Layer 7 of a small transformer language model trained on English Wikipedia (15 layers, counted from 0, width 128).
A neuron's activation on a vector x is GELU(weights . x), where the dot is the dot product.
The model reads these tokens: " appearance" ")\n" "-" " Ter" "ran" "ce" " L" "au" " as" " Dav" "is" "," " a" " h" "ack" "er" " who" " works" " for" " L"

The vector x that enters this layer's MLP at each token. A number n stands for (n - 500) times 0.0075.
0 " appearance": 694 325 605 448 545 419 517 503 600 380 642 392 577 714 580 484 507 347 509 571 451 499 522 604 548 365 455 494 502 753 516 431 465 700 541 499 297 476 458 385 388 741 293 542 680 541 553 407 680 440 740 380 361 509 525 374 467 549 547 427 461 369 468 411 566 559 471 562 177 456 502 557 448 505 396 549 411 614 367 399 338 329 465 654 628 411 845 550 577 449 323 556 152 609 275 429 653 557 356 567 563 533 398 500 484 475 446 461 596 397 446 504 545 621 638 624 544 468 350 372 623 613 641 438 511 622 550 565
1 ")\n": 613 322 408 477 615 639 462 514 710 466 697 445 649 663 531 468 475 431 428 412 403 504 522 617 562 350 524 556 488 681 604 545 499 669 573 550 393 635 249 167 337 610 314 656 604 356 406 476 697 444 638 481 373 536 543 386 534 371 582 487 470 390 398 355 524 409 478 627 439 494 415 563 456 615 432 709 382 532 487 502 299 374 452 427 665 396 770 551 535 438 472 581 90 582 409 524 726 464 502 701 544 579 460 480 466 352 445 567 591 253 441 515 645 576 569 595 523 483 394 377 434 592 626 596 500 541 565 586
2 "-": 682 392 483 512 495 644 488 379 518 452 616 346 558 644 552 536 505 515 434 517 411 551 554 624 638 403 517 514 526 678 493 451 475 718 514 440 435 584 370 200 269 571 275 657 571 494 543 419 654 436 652 552 517 556 507 493 470 444 553 472 448 342 411 379 586 478 490 630 358 320 401 486 446 640 534 635 293 455 579 448 397 430 405 345 704 474 730 657 621 464 473 618 51 564 479 494 656 518 511 662 570 546 434 484 474 334 361 554 523 216 446 578 560 662 530 650 488 473 375 441 545 692 547 583 572 496 397 553
3 " Ter": 501 393 301 496 618 547 561 448 706 477 564 440 553 634 519 483 552 348 454 421 388 425 534 704 430 360 460 481 602 699 587 346 545 855 437 344 296 621 353 278 373 481 421 677 490 560 607 601 685 347 638 610 393 576 580 361 570 496 469 442 431 395 458 368 539 534 370 770 356 568 448 565 429 527 451 599 350 496 693 596 268 531 364 547 591 533 719 526 462 500 438 525 262 550 393 320 762 452 328 543 510 444 324 575 411 793 454 535 558 157 586 655 468 584 611 547 450 508 417 465 461 639 496 506 659 647 361 518
4 "ran": 464 545 411 481 504 547 528 414 600 383 457 410 524 621 628 531 389 308 450 392 311 532 512 664 445 386 503 525 493 704 594 437 466 807 451 557 319 582 330 365 370 473 501 756 549 788 523 502 631 365 611 518 287 603 558 412 478 599 599 529 355 419 495 504 508 544 609 544 390 328 450 526 613 697 409 549 224 422 653 471 277 663 385 613 453 558 529 449 529 399 433 543 245 560 336 290 787 532 336 692 437 690 344 455 459 768 387 462 473 221 463 614 603 551 547 547 513 574 298 546 598 667 471 565 511 737 390 637
5 "ce": 554 391 395 451 515 669 395 513 612 419 598 366 597 650 571 492 449 396 414 507 431 569 632 590 486 457 473 600 563 590 509 475 574 813 502 454 286 596 370 404 362 488 383 771 616 754 573 337 625 460 466 484 426 521 521 460 534 651 621 359 308 422 399 366 622 562 623 465 289 346 493 569 421 588 470 758 284 451 661 618 288 522 418 624 503 439 651 341 472 569 452 511 234 387 316 274 706 531 470 609 479 589 395 513 576 757 348 610 565 258 592 539 603 536 607 563 414 470 274 401 501 647 482 401 496 808 432 512
6 " L": 509 420 320 376 410 568 478 497 666 439 710 485 584 650 453 379 393 435 426 446 396 486 536 728 529 464 463 515 480 627 533 448 509 746 539 426 395 756 399 336 340 557 254 692 632 540 518 599 631 387 713 627 447 527 540 442 452 459 606 451 436 415 465 352 565 553 587 472 320 451 461 544 499 592 536 793 329 624 654 484 304 370 406 398 436 470 585 530 409 466 495 419 199 499 368 350 678 605 523 700 572 480 432 589 536 853 476 471 600 192 468 628 627 645 418 628 504 433 374 450 536 676 681 508 521 636 282 462
7 "au": 600 301 294 534 539 620 533 431 581 418 591 563 509 661 560 596 486 368 363 405 256 376 595 605 563 404 498 525 552 560 498 500 422 823 548 425 411 623 406 193 425 724 413 725 612 627 488 521 637 415 446 439 456 516 551 522 540 535 628 379 266 553 420 420 570 600 543 586 277 279 434 581 598 496 456 515 451 569 539 478 407 358 360 591 554 438 561 341 457 510 509 540 227 555 425 391 760 554 455 704 541 573 345 357 516 710 383 548 488 252 591 562 588 520 556 634 502 346 423 450 559 613 692 495 494 655 366 691
8 " as": 644 464 413 505 496 662 463 430 625 494 461 467 710 779 511 424 529 455 479 554 456 479 524 707 654 458 484 486 526 732 560 400 618 827 538 508 493 663 300 283 230 579 405 657 594 413 646 347 575 345 525 679 480 556 467 406 652 494 561 507 391 332 439 543 566 491 456 627 402 307 418 580 500 543 395 561 335 450 483 450 297 425 419 468 657 412 628 538 497 597 483 541 166 480 343 351 763 364 310 666 566 426 468 412 503 437 414 567 459 271 674 438 615 608 610 534 458 500 308 433 621 580 596 473 503 724 385 560
9 " Dav": 397 502 250 474 580 453 491 386 617 330 651 631 526 673 360 553 506 370 413 437 325 545 473 626 498 419 584 554 552 898 536 478 562 851 488 414 414 546 416 339 337 518 351 654 558 709 546 545 657 370 606 652 384 524 646 366 460 518 485 523 331 331 413 503 505 551 557 576 289 454 412 481 449 619 526 746 261 578 585 467 397 386 430 564 522 427 639 459 442 430 434 602 276 598 332 377 664 509 338 742 617 576 331 544 639 719 422 611 633 193 585 636 543 553 496 568 434 408 472 408 588 471 554 417 485 648 339 607
10 "is": 522 460 282 479 552 645 398 386 462 386 579 522 575 634 542 532 543 440 501 397 378 455 572 607 369 314 553 617 537 601 462 455 523 806 413 555 468 707 360 247 337 627 360 564 543 654 506 373 703 404 635 566 408 502 503 353 495 509 635 540 447 286 459 424 544 610 614 499 271 427 574 546 468 760 524 659 257 532 551 594 307 392 417 542 522 430 644 335 462 562 284 569 229 522 355 377 625 506 268 684 563 655 425 490 554 666 371 600 510 247 537 630 640 556 696 676 398 556 358 381 659 578 538 501 502 718 413 555
11 ",": 639 451 413 523 573 691 508 402 499 456 592 534 648 720 439 465 383 317 382 469 408 539 557 745 514 427 475 581 520 629 465 573 435 779 489 417 473 731 335 338 367 490 332 639 559 502 474 368 546 428 759 596 485 500 514 432 563 487 546 498 392 404 412 412 558 571 540 557 359 403 444 666 516 659 442 701 318 465 519 590 387 437 382 469 619 530 722 396 545 450 381 500 23 386 338 436 605 450 326 675 554 572 360 572 569 394 434 643 622 290 545 489 546 587 623 608 478 438 358 411 529 670 659 578 545 689 407 466
12 " a": 546 385 452 444 528 683 441 536 512 354 513 412 647 699 467 439 352 397 457 502 421 472 471 737 479 413 567 504 602 654 451 398 480 767 583 481 355 700 301 448 307 540 267 576 532 514 561 404 651 410 730 603 505 579 519 421 575 563 661 403 414 389 355 479 512 677 445 586 548 390 445 682 497 848 495 640 336 505 660 552 321 462 374 547 433 403 707 456 653 482 388 443 63 518 474 341 713 487 469 741 540 553 394 484 430 487 482 472 622 300 638 510 515 470 590 603 423 478 318 552 480 569 616 495 534 538 424 388
13 " h": 603 403 358 316 551 626 494 492 514 520 694 478 593 715 511 366 476 344 526 506 441 501 457 647 605 430 546 484 538 707 494 366 553 664 442 416 425 637 421 392 280 476 162 778 344 536 482 490 630 516 584 578 565 635 569 539 542 511 610 406 529 441 419 575 554 678 403 450 225 365 333 659 515 507 597 558 398 616 570 434 334 274 386 592 576 524 567 503 546 439 302 407 205 590 498 363 721 431 494 681 475 411 401 338 486 673 450 571 654 344 702 580 603 618 589 599 594 554 255 391 505 524 594 453 511 523 461 487
14 "ack": 550 417 386 420 661 398 446 370 538 334 543 516 499 663 388 411 441 401 641 391 513 587 520 598 544 353 589 454 508 731 498 506 526 701 648 354 398 717 480 253 330 501 437 736 503 476 511 595 632 618 522 540 431 550 684 311 456 473 595 437 399 442 353 380 507 601 243 631 284 329 493 575 678 647 601 644 494 545 582 420 372 432 376 655 542 474 656 371 579 414 422 578 153 564 406 292 738 568 551 613 688 474 513 525 541 449 522 443 616 333 500 551 688 573 525 698 456 368 377 359 501 541 653 460 579 647 275 509
15 "er": 612 376 371 447 476 580 484 410 463 422 544 533 605 675 528 341 458 308 586 409 448 508 494 703 527 380 592 475 530 639 482 430 487 800 421 456 273 692 388 254 310 582 336 663 467 475 523 527 611 557 599 585 482 542 607 401 464 490 457 567 517 352 363 332 491 613 517 627 294 368 537 597 527 788 680 618 473 553 661 521 186 331 411 675 576 457 784 379 518 505 348 507 235 447 420 397 831 556 391 642 652 563 548 475 518 513 393 486 556 411 557 441 689 464 643 509 493 331 356 311 504 599 530 551 595 695 335 579
16 " who": 673 409 434 411 477 532 527 516 526 526 661 436 705 693 604 612 408 422 576 374 412 598 500 568 536 363 532 491 577 671 594 539 479 719 464 457 468 730 370 293 368 463 317 565 432 526 548 442 598 377 627 593 373 495 627 413 571 579 379 410 498 530 296 372 520 658 611 590 276 251 431 675 543 587 577 556 417 528 563 563 263 407 434 594 629 367 645 434 494 433 407 416 86 555 369 500 711 503 308 628 502 532 457 384 507 430 408 643 588 300 486 585 694 709 521 588 419 513 364 403 508 585 554 517 591 511 406 547
17 " works": 685 438 483 468 532 550 533 415 525 351 528 412 601 695 559 446 476 380 468 504 459 506 486 642 609 299 616 442 519 679 554 457 370 741 440 491 422 619 408 335 314 511 326 493 557 538 559 438 685 363 699 619 395 629 493 316 349 519 531 397 503 297 392 357 487 653 497 599 157 489 518 684 520 589 449 602 474 582 495 464 431 461 457 590 556 389 627 410 566 426 324 556 142 519 401 429 792 537 335 733 693 460 410 521 644 420 359 583 620 302 502 544 633 636 639 658 470 495 383 506 511 547 628 465 552 666 476 494
18 " for": 761 390 455 412 374 647 523 402 599 371 601 465 539 598 596 418 439 345 452 511 414 471 447 686 541 305 484 444 548 718 511 508 538 873 526 497 388 599 430 384 413 428 405 774 601 528 580 455 638 382 620 636 416 629 513 386 573 510 505 440 456 335 391 450 570 537 466 563 363 381 444 582 539 553 370 657 448 481 583 342 306 453 459 480 516 428 675 509 596 496 450 541 84 620 426 476 639 433 427 768 418 522 501 543 437 390 386 575 572 262 528 551 585 694 668 652 500 422 352 336 568 554 553 561 519 564 402 545
19 " L": 537 407 248 358 430 593 496 481 634 428 728 468 539 709 426 380 380 412 417 382 384 451 499 678 502 430 476 550 466 665 575 432 524 742 559 443 463 713 398 331 321 508 261 742 636 570 521 596 595 383 712 644 487 548 529 413 478 477 580 460 439 412 528 326 596 586 513 491 333 446 501 561 518 587 524 862 372 645 655 470 274 375 378 430 455 479 556 537 408 469 473 442 206 509 394 355 674 613 556 698 557 514 382 608 548 843 469 480 575 197 446 612 638 652 431 665 520 417 424 465 549 590 582 507 492 555 326 473

Each question shows the input weights of one neuron of the MLP. A number n stands for (n - 500) times 0.0019.

n484: 435 536 393 437 537 523 341 497 492 438 636 543 508 503 470 551 509 570 434 577 388 721 555 447 690 415 579 235 466 376 662 525 555 388 607 591 583 389 553 426 544 477 438 320 556 438 545 366 349 448 533 429 607 568 420 534 434 301 566 565 645 569 417 549 489 429 543 550 457 378 506 571 511 410 225 419 541 388 563 303 569 546 469 486 671 500 604 489 619 672 439 417 460 418 503 706 500 559 561 646 359 611 471 535 483 513 461 539 511 386 471 421 491 528 525 315 480 613 556 494 500 594 453 514 715 553 624 591
On which token does it fire most? 2 "-"

n260: 434 489 503 483 437 429 494 571 571 350 619 516 451 423 388 451 400 497 465 376 622 532 468 521 468 544 612 583 483 472 381 539 330 362 247 549 362 523 672 318 598 524 599 506 497 406 632 427 469 596 352 528 314 440 465 466 602 337 465 395 428 531 690 387 434 434 451 692 468 681 528 624 563 283 456 520 558 548 514 473 513 581 446 616 328 497 464 614 437 560 601 500 455 614 435 467 556 604 620 472 454 620 486 550 514 592 569 458 403 383 559 494 530 413 472 616 474 611 389 689 529 515 416 725 594 302 485 341
Its two highest activations, in order, are on tokens 3 " Ter", 19 " L"

n214: 615 363 375 497 512 348 396 641 624 663 497 514 461 402 631 593 512 508 473 426 430 413 341 467 441 398 518 411 515 326 552 442 566 497 520 479 444 390 636 577 451 473 632 517 544 535 419 332 443 297 641 429 470 453 464 410 469 540 659 570 630 520 390 455 635 482 685 245 555 755 586 589 424 449 597 532 600 509 488 433 540 391 544 464 445 385 557 592 341 649 601 456 651 383 460 491 470 405 647 646 522 532 438 506 535 503 517 723 372 536 546 459 348 613 701 637 366 417 469 530 650 553 633 491 473 544 405 523
Its three highest activations, in order, are on tokens 10 "is", 5 "ce", 6 " L"

n106: 268 590 452 462 484 423 523 410 443 519 620 506 651 419 619 414 419 521 462 544 577 433 519 368 309 575 587 484 556 403 481 577 349 411 447 488 550 491 525 377 448 591 471 476 528 506 534 426 430 440 351 572 347 453 402 568 336 565 602 587 542 656 506 821 481 619 548 655 635 439 555 472 540 711 590 375 169 493 620 581 298 527 525 263 562 626 467 461 550 612 417 569 439 578 525 506 427 409 466 519 440 522 365 462 729 431 464 482 521 637 345 525 820 549 592 330 535 369 615 456 335 440 525 513 503 392 510 412
On which token does it fire most, and how strongly? 10 "is", at about 0.88

n416: 485 407 430 497 597 618 487 557 393 575 531 551 391 560 455 578 527 509 475 576 401 423 349 687 597 459 438 394 591 605 622 440 531 494 539 518 591 427 423 497 683 456 544 527 548 398 423 364 471 564 558 395 598 576 396 542 557 434 580 500 634 547 603 540 364 712 485 481 557 621 518 297 563 444 272 432 374 340 473 412 321 556 293 476 691 634 453 500 343 407 583 606 539 488 613 553 299 500 473 324 598 294 640 534 620 639 740 342 430 417 434 428 425 408 470 455 531 494 506 448 531 510 491 562 531 718 264 547
On which token does it fire most? 3 " Ter"

n486: 448 689 465 619 491 516 525 494 308 659 402 423 506 327 548 569 549 517 719 640 530 307 546 372 615 593 359 610 591 280 595 476 593 652 431 467 427 653 521 571 397 541 418 536 626 467 432 631 374 426 529 509 420 573 430 401 522 406 392 572 742 530 338 503 627 348 497 588 352 459 610 445 569 432 487 717 559 519 405 440 467 484 494 329 421 350 506 425 648 500 396 573 528 425 464 427 355 431 687 569 512 348 704 435 458 464 541 575 474 676 553 527 484 473 515 506 678 579 443 527 556 577 479 423 329 617 332 515
On which token does it fire most? 8 " as"

n450: 471 568 584 607 486 432 796 451 508 632 392 726 380 551 427 354 497 382 421 294 500 586 465 422 457 464 542 425 434 450 647 466 500 540 448 563 384 430 543 387 528 593 527 432 477 471 542 526 475 532 605 472 421 549 687 543 567 372 682 514 597 424 387 400 537 532 477 375 443 672 362 207 402 535 348 559 520 572 430 536 469 484 589 334 542 429 386 547 555 506 596 416 611 586 596 461 638 617 477 374 506 564 628 547 489 545 349 400 430 472 661 563 309 395 503 414 480 654 535 477 488 389 480 568 414 697 602 500
On which token does it fire most, and how strongly? 3 " Ter", at about 0.11

n300: 404 527 524 401 522 284 433 549 589 601 645 649 538 612 418 397 373 559 588 379 509 465 352 595 673 598 407 441 225 569 555 293 478 536 436 562 559 599 394 353 554 564 565 551 524 565 548 730 425 324 459 464 478 515 378 442 503 522 541 448 690 545 525 459 540 429 528 350 752 524 358 481 755 487 541 464 521 600 509 558 503 634 598 544 417 583 458 556 383 697 512 559 543 485 433 521 503 471 536 329 309 565 686 383 439 500 275 476 347 456 510 316 277 436 437 482 422 503 619 627 500 658 579 566 494 460 445 581
On which token does it fire most? 4 "ran"

n449: 626 554 466 604 421 494 435 462 479 316 324 554 518 429 350 313 429 487 531 314 462 447 547 671 533 503 376 601 462 571 508 554 366 404 468 563 571 654 449 551 516 565 491 351 462 446 628 511 442 686 706 387 519 495 494 495 351 492 458 362 565 633 508 489 492 544 431 486 607 471 580 388 448 391 553 479 492 500 679 472 630 397 568 657 724 573 495 534 636 587 428 407 480 597 321 450 520 511 463 433 396 571 516 472 511 420 513 465 577 471 548 446 517 339 420 465 412 460 418 678 661 355 380 597 489 576 455 489
On which token does it fire most? 15 "er"

n169: 650 459 639 377 407 448 614 601 609 598 394 489 426 515 503 474 473 548 388 425 609 488 482 427 509 408 599 290 455 390 646 535 402 359 666 407 578 533 471 617 442 614 550 407 491 595 436 362 552 360 437 543 795 691 539 604 509 611 360 358 540 544 274 530 399 497 548 506 452 506 538 512 494 573 346 672 665 531 663 577 527 526 509 548 550 518 491 446 625 521 477 554 506 438 570 416 480 546 421 630 665 527 245 601 619 462 459 415 306 585 401 548 639 280 453 444 421 609 328 590 442 357 497 573 592 376 478 509
On which token does it fire most, and how strongly? 17 " works", at about 1.4

n249: 705 646 530 588 528 510 676 481 299 379 569 518 420 637 613 452 393 443 471 491 575 477 452 368 349 473 617 566 368 424 438 515 349 633 572 622 513 446 503 450 359 493 464 442 289 638 380 478 567 551 368 382 372 528 364 522 520 354 474 475 642 574 443 628 466 481 494 490 577 515 518 487 416 368 552 549 509 546 560 360 542 691 363 706 582 516 373 685 409 469 617 329 386 591 466 527 417 513 601 245 506 412 753 535 665 532 421 512 473 419 646 525 727 620 595 345 573 690 497 550 414 560 306 586 648 531 425 672
Its three highest activations, in order, are on tokens 4 "ran", 16 " who", 13 " h"

n448: 561 383 371 412 643 559 365 509 526 539 456 429 466 378 516 468 330 558 543 494 344 426 525 540 312 579 703 445 691 608 484 503 488 387 623 458 540 405 530 483 606 434 532 397 374 527 574 479 197 445 445 632 374 491 427 458 303 628 522 269 631 624 454 488 494 409 420 541 520 491 544 576 551 444 444 521 547 446 616 337 717 457 434 567 638 488 611 408 397 720 408 360 469 593 565 729 517 387 456 392 581 482 579 559 509 550 465 452 570 428 440 560 675 429 252 623 647 541 580 549 562 558 491 549 450 359 563 639
On which token does it fire most? 16 " who"

n170: 528 506 506 409 363 561 632 643 509 389 516 756 352 329 536 592 369 544 427 437 565 557 399 538 690 650 516 525 394 289 549 564 666 463 491 575 300 494 598 561 533 548 422 506 531 354 479 613 400 506 470 578 506 572 403 731 497 497 475 475 626 396 613 566 407 369 775 468 445 436 546 359 624 446 641 585 452 626 469 536 399 557 614 415 526 362 365 497 481 503 482 450 509 661 509 569 421 248 363 592 295 466 441 289 478 494 491 316 527 423 448 472 497 521 302 651 607 503 547 619 582 579 714 430 360 500 597 476
On which token does it fire most, and how strongly? 6 " L", at about 0.26

n315: 558 403 635 608 483 587 491 402 461 566 452 596 470 488 543 320 436 401 358 532 437 461 373 448 605 480 332 436 587 649 413 551 515 406 583 575 380 477 503 495 483 644 524 378 468 477 486 520 531 568 586 240 521 335 720 695 424 344 438 549 550 378 354 582 659 491 474 551 489 534 596 686 615 396 455 599 446 633 538 365 505 500 491 380 563 443 542 442 387 503 446 646 619 517 511 506 516 328 560 480 528 346 765 414 304 433 421 431 483 486 437 488 470 463 571 557 567 703 637 483 305 472 511 627 548 402 491 353
Its three highest activations, in order, are on tokens 1 ")\n", 0 " appearance", 2 "-"

n115: 600 434 526 561 494 621 497 431 529 548 657 509 551 306 382 411 615 526 460 415 685 522 614 534 482 453 494 546 400 412 588 658 670 438 614 584 512 509 455 585 500 378 598 471 405 416 447 616 673 601 486 617 491 337 473 449 592 615 439 533 358 293 540 387 512 433 613 276 706 559 476 736 377 377 369 388 462 509 664 494 440 650 524 567 641 413 433 494 554 404 589 461 559 497 438 290 565 466 500 652 560 485 373 546 641 530 479 595 482 572 444 419 419 322 441 410 463 535 563 291 583 426 178 463 503 527 632 524
On which token does it fire most, and how strongly? 5 "ce", at about 0.61

n63: 644 697 473 487 384 645 791 354 342 370 487 473 334 529 480 435 597 657 541 324 306 433 519 500 575 404 458 679 453 391 523 552 666 552 512 569 666 601 654 564 643 516 549 634 438 537 665 509 564 510 431 461 567 384 595 667 513 413 424 330 437 512 450 573 544 459 361 535 421 479 405 513 488 257 387 344 521 390 594 549 489 527 658 620 416 359 566 479 419 435 629 418 433 506 525 554 359 383 573 423 443 531 409 458 293 655 524 522 645 375 623 419 458 380 537 481 519 526 412 394 516 749 289 602 417 565 507 433
On which token does it fire most, and how strongly? 7 "au", at about 1.6

n487: 347 488 420 338 521 575 506 567 558 551 506 411 593 446 436 666 494 538 388 463 602 566 661 657 384 485 368 491 381 544 478 494 647 470 458 573 521 601 404 303 467 399 557 363 340 430 650 593 609 460 579 512 500 485 355 524 410 538 652 521 465 578 558 763 409 567 571 478 389 601 467 439 370 500 531 575 524 373 568 491 437 583 591 592 551 654 420 474 588 691 497 451 486 539 458 491 537 351 587 446 561 534 506 416 485 335 423 599 716 666 560 661 311 284 527 467 571 398 532 537 450 263 503 612 288 286 678 315
On which token does it fire most? 12 " a"

n204: 449 484 399 650 599 493 392 513 412 302 827 416 581 608 624 645 722 518 390 497 569 461 494 491 341 543 579 752 595 356 454 597 432 693 475 323 433 567 416 494 475 507 328 379 425 456 397 475 503 461 594 433 542 456 484 513 437 549 336 682 448 432 522 400 570 436 609 480 568 525 438 503 563 406 421 270 395 629 526 441 489 503 462 503 454 487 521 428 589 595 481 529 790 708 404 494 423 618 630 676 500 421 596 415 585 293 460 612 448 449 634 292 575 341 392 531 538 493 551 532 364 416 401 471 695 340 517 407
Its two highest activations, in order, are on tokens 1 ")\n", 10 "is"

n467: 764 452 586 331 451 566 579 485 421 543 395 367 273 408 477 523 485 459 531 457 467 277 590 468 371 565 180 525 280 503 551 422 497 428 491 503 568 407 518 325 425 475 666 602 300 500 455 572 571 562 585 515 562 638 596 664 384 554 668 427 382 431 392 407 543 568 460 500 511 455 554 565 418 613 655 494 509 577 457 646 423 483 488 352 631 566 251 453 497 601 548 525 526 497 512 583 448 465 608 358 512 518 583 553 451 424 500 370 515 579 503 479 677 452 539 497 602 292 743 589 572 536 626 503 748 567 398 452
On which token does it fire most, and how strongly? 14 "ack", at about 0.41

n413: 430 545 595 601 660 550 411 396 485 612 404 523 401 532 519 704 494 459 469 466 476 487 478 583 494 432 459 558 390 441 557 720 491 527 558 472 583 491 374 397 443 601 379 628 449 604 539 383 485 565 664 488 525 417 580 439 468 383 618 424 562 530 475 488 729 371 298 352 431 664 551 236 250 469 478 611 432 669 620 525 462 507 436 515 484 393 417 387 555 759 464 574 597 436 563 616 491 573 521 388 605 442 648 484 536 626 577 304 482 602 491 278 405 656 643 337 503 567 390 515 494 490 317 671 365 430 407 536
On which token does it fire most? 10 "is"

n98: 569 420 436 521 476 481 562 488 566 461 481 503 500 407 370 292 362 634 524 566 506 417 409 396 401 312 367 497 422 436 484 479 583 412 696 479 545 518 488 472 480 457 400 535 349 592 274 503 407 555 617 514 692 392 509 292 528 416 491 592 465 647 452 561 488 482 287 401 517 526 544 638 428 491 481 521 532 431 358 792 406 526 550 440 540 577 543 520 500 601 576 660 494 512 621 474 568 376 374 491 571 581 641 611 429 434 459 199 558 554 602 548 515 521 676 245 358 544 540 767 482 615 494 506 552 432 656 529
On which token does it fire most? 12 " a"

n506: 334 469 486 603 500 553 618 602 582 438 518 468 665 680 551 524 529 757 642 675 447 471 372 468 603 338 656 371 483 525 556 450 643 399 398 338 463 420 545 396 589 524 509 428 424 585 564 469 459 367 473 316 564 645 451 562 455 688 442 616 478 553 443 419 352 466 419 318 503 578 553 440 534 506 318 361 478 583 532 583 354 611 441 506 462 500 635 524 554 528 528 417 441 582 411 699 455 527 517 463 443 509 557 404 435 445 412 688 483 625 429 534 565 452 736 539 488 399 583 506 607 561 425 541 541 368 378 497
On which token does it fire most? 16 " who"

n291: 560 556 429 449 417 418 720 402 634 531 444 581 491 418 467 437 408 521 590 497 538 545 619 417 481 491 566 573 510 463 467 456 650 509 346 497 462 487 519 633 503 585 480 401 600 399 724 472 623 564 333 534 390 586 478 494 334 647 339 720 381 394 526 590 633 392 484 565 470 645 472 449 557 442 264 478 617 500 551 727 637 369 318 522 398 497 515 340 500 487 288 302 675 538 441 518 491 480 432 513 627 573 251 493 421 468 549 437 435 536 641 563 654 631 543 525 471 609 485 548 410 419 826 691 432 553 563 212
On which token does it fire most, and how strongly? 17 " works", at about 0.6

n262: 423 459 463 482 453 339 412 359 534 535 433 522 400 384 553 405 441 419 389 630 419 446 339 588 600 401 391 438 506 537 585 549 584 396 503 591 530 370 622 695 540 467 402 377 596 570 494 405 338 410 478 517 419 662 414 430 651 485 431 535 412 604 503 405 726 568 262 448 646 649 440 500 512 473 309 592 357 689 722 494 416 653 418 500 485 479 616 601 700 415 526 405 522 377 558 608 558 402 592 445 578 547 538 618 579 538 474 625 403 494 634 480 461 439 552 558 405 558 492 518 593 563 486 713 446 279 574 517
Its two highest activations, in order, are on tokens 18 " for", 12 " a"

n207: 456 404 527 373 430 513 412 390 518 672 677 426 512 624 590 554 487 536 500 443 668 555 208 417 513 479 490 573 343 460 323 314 603 636 566 374 582 462 494 462 494 467 740 377 456 534 123 624 662 551 440 445 462 324 497 447 440 607 426 469 415 574 433 519 440 674 484 533 512 478 466 566 522 387 464 592 430 644 510 654 641 633 519 408 533 506 506 659 528 534 512 462 571 694 543 671 462 539 534 506 500 711 459 296 378 569 561 326 647 638 445 440 607 639 328 453 525 401 506 506 231 550 444 471 639 506 451 439
On which token does it fire most? 16 " who"

n495: 453 388 655 531 743 279 557 629 582 546 516 515 478 496 636 433 387 448 476 414 546 572 508 383 578 504 185 414 422 534 516 315 560 431 543 547 370 331 565 566 656 637 170 306 423 500 511 473 481 425 500 372 429 484 516 496 697 548 694 376 545 584 531 361 446 285 718 746 690 519 393 304 593 400 379 504 413 382 299 423 479 458 670 370 597 460 802 845 687 418 569 480 478 822 320 689 317 601 408 519 489 586 292 588 372 486 443 535 500 533 225 500 444 400 611 357 721 484 474 375 389 458 489 416 608 222 777 633
Its three highest activations, in order, are on tokens 0 " appearance", 1 ")\n", 2 "-"

n445: 448 800 616 364 777 532 564 656 453 412 404 442 611 481 412 389 500 523 469 562 506 261 625 575 365 725 395 645 488 592 503 452 465 530 555 488 460 324 446 652 575 360 516 299 464 472 593 518 420 500 515 642 700 494 559 661 613 630 534 549 506 560 469 472 332 614 403 437 592 347 590 605 528 447 500 506 431 452 652 455 506 450 412 590 602 453 358 564 402 537 612 386 325 469 461 467 555 494 413 473 690 306 522 535 387 427 619 488 482 371 354 451 659 419 422 354 450 567 610 463 453 533 455 337 613 476 413 506
On which token does it fire most, and how strongly? 12 " a", at about 1.1

n114: 503 659 506 640 329 617 421 415 418 375 530 458 539 595 423 431 468 494 529 513 356 558 474 432 665 463 618 548 427 693 605 606 536 466 607 301 452 465 484 275 491 480 450 571 475 509 674 227 537 487 382 616 423 367 446 672 553 546 410 472 655 599 497 577 484 437 516 454 447 414 441 487 415 325 503 296 528 507 408 602 469 565 481 436 503 572 430 407 484 579 643 519 568 409 494 405 524 523 506 347 624 585 738 481 528 523 782 541 706 648 608 465 523 463 509 378 305 143 601 576 468 742 512 455 448 622 385 435
On which token does it fire most, and how strongly? 8 " as", at about 2

n92: 564 576 453 657 574 402 430 408 459 482 564 627 581 678 464 500 619 640 512 306 585 415 416 709 491 476 374 383 528 488 548 762 356 599 552 393 528 417 485 517 786 506 458 381 533 366 356 383 586 506 585 406 453 732 438 694 574 617 363 461 532 512 543 525 396 301 478 427 460 488 503 555 467 513 367 479 494 481 460 414 580 311 448 540 551 374 479 616 583 810 509 414 517 615 479 467 555 551 413 461 512 485 561 403 536 466 435 467 663 599 449 564 633 341 488 443 398 513 578 528 693 259 560 469 337 642 500 422
On which token does it fire most? 0 " appearance"

n29: 487 478 565 465 375 378 643 378 472 576 590 669 385 490 480 503 542 332 516 490 449 598 428 521 452 559 556 407 407 367 483 427 569 610 255 583 419 626 592 437 353 464 366 487 361 494 519 503 637 412 365 475 419 407 322 306 534 328 474 592 466 622 619 624 644 461 448 520 542 441 719 410 455 484 517 531 631 590 400 487 583 288 694 455 294 596 834 780 471 379 648 574 623 564 682 376 371 440 450 700 488 417 413 332 436 371 668 503 540 570 414 401 550 453 516 586 617 497 536 580 539 538 588 513 428 503 437 425
On which token does it fire most? 0 " appearance"

n102: 552 536 570 645 497 490 507 526 509 494 657 574 599 541 351 556 644 506 387 543 400 373 350 549 457 513 740 342 664 604 582 584 342 458 455 664 464 484 629 537 589 486 466 308 439 383 535 429 490 300 550 595 443 464 434 665 716 331 433 575 472 567 493 586 477 644 550 351 436 526 244 316 572 644 385 503 487 296 441 408 559 418 753 424 503 476 516 391 264 646 423 447 488 493 458 459 420 418 526 552 375 389 438 419 448 461 382 500 535 565 490 266 524 574 327 587 510 531 691 628 397 382 465 774 594 730 544 733
On which token does it fire most? 8 " as"

n80: 605 661 411 670 509 478 516 641 394 613 554 509 436 440 490 614 359 474 519 401 385 494 703 618 515 604 287 426 500 539 369 409 459 669 552 432 639 336 633 532 548 335 519 332 582 543 506 334 545 569 667 533 422 626 395 378 410 449 687 488 683 554 769 431 408 605 568 497 563 293 563 472 375 472 696 533 575 455 382 656 489 257 537 584 624 566 536 518 583 430 413 469 517 445 587 485 379 484 542 421 506 451 333 623 524 469 563 473 536 427 510 268 548 666 503 382 584 503 474 645 316 467 527 450 365 403 458 557
On which token does it fire most, and how strongly? 11 ",", at about 0.47

n225: 260 373 509 527 611 410 463 395 431 669 512 322 557 472 595 506 458 380 555 368 382 420 558 506 596 575 494 310 527 532 556 577 491 565 346 338 593 410 532 522 386 388 416 409 441 360 465 409 459 540 520 274 552 536 633 545 566 494 558 571 572 526 367 342 428 515 448 531 508 433 395 311 440 445 503 638 538 428 503 453 492 490 491 479 323 676 500 526 617 622 421 455 673 756 582 564 477 416 488 524 514 491 617 589 414 343 485 813 564 571 407 494 525 594 591 322 679 610 429 629 524 596 570 647 641 373 525 462
Its two highest activations, in order, are on tokens 2 "-", 13 " h"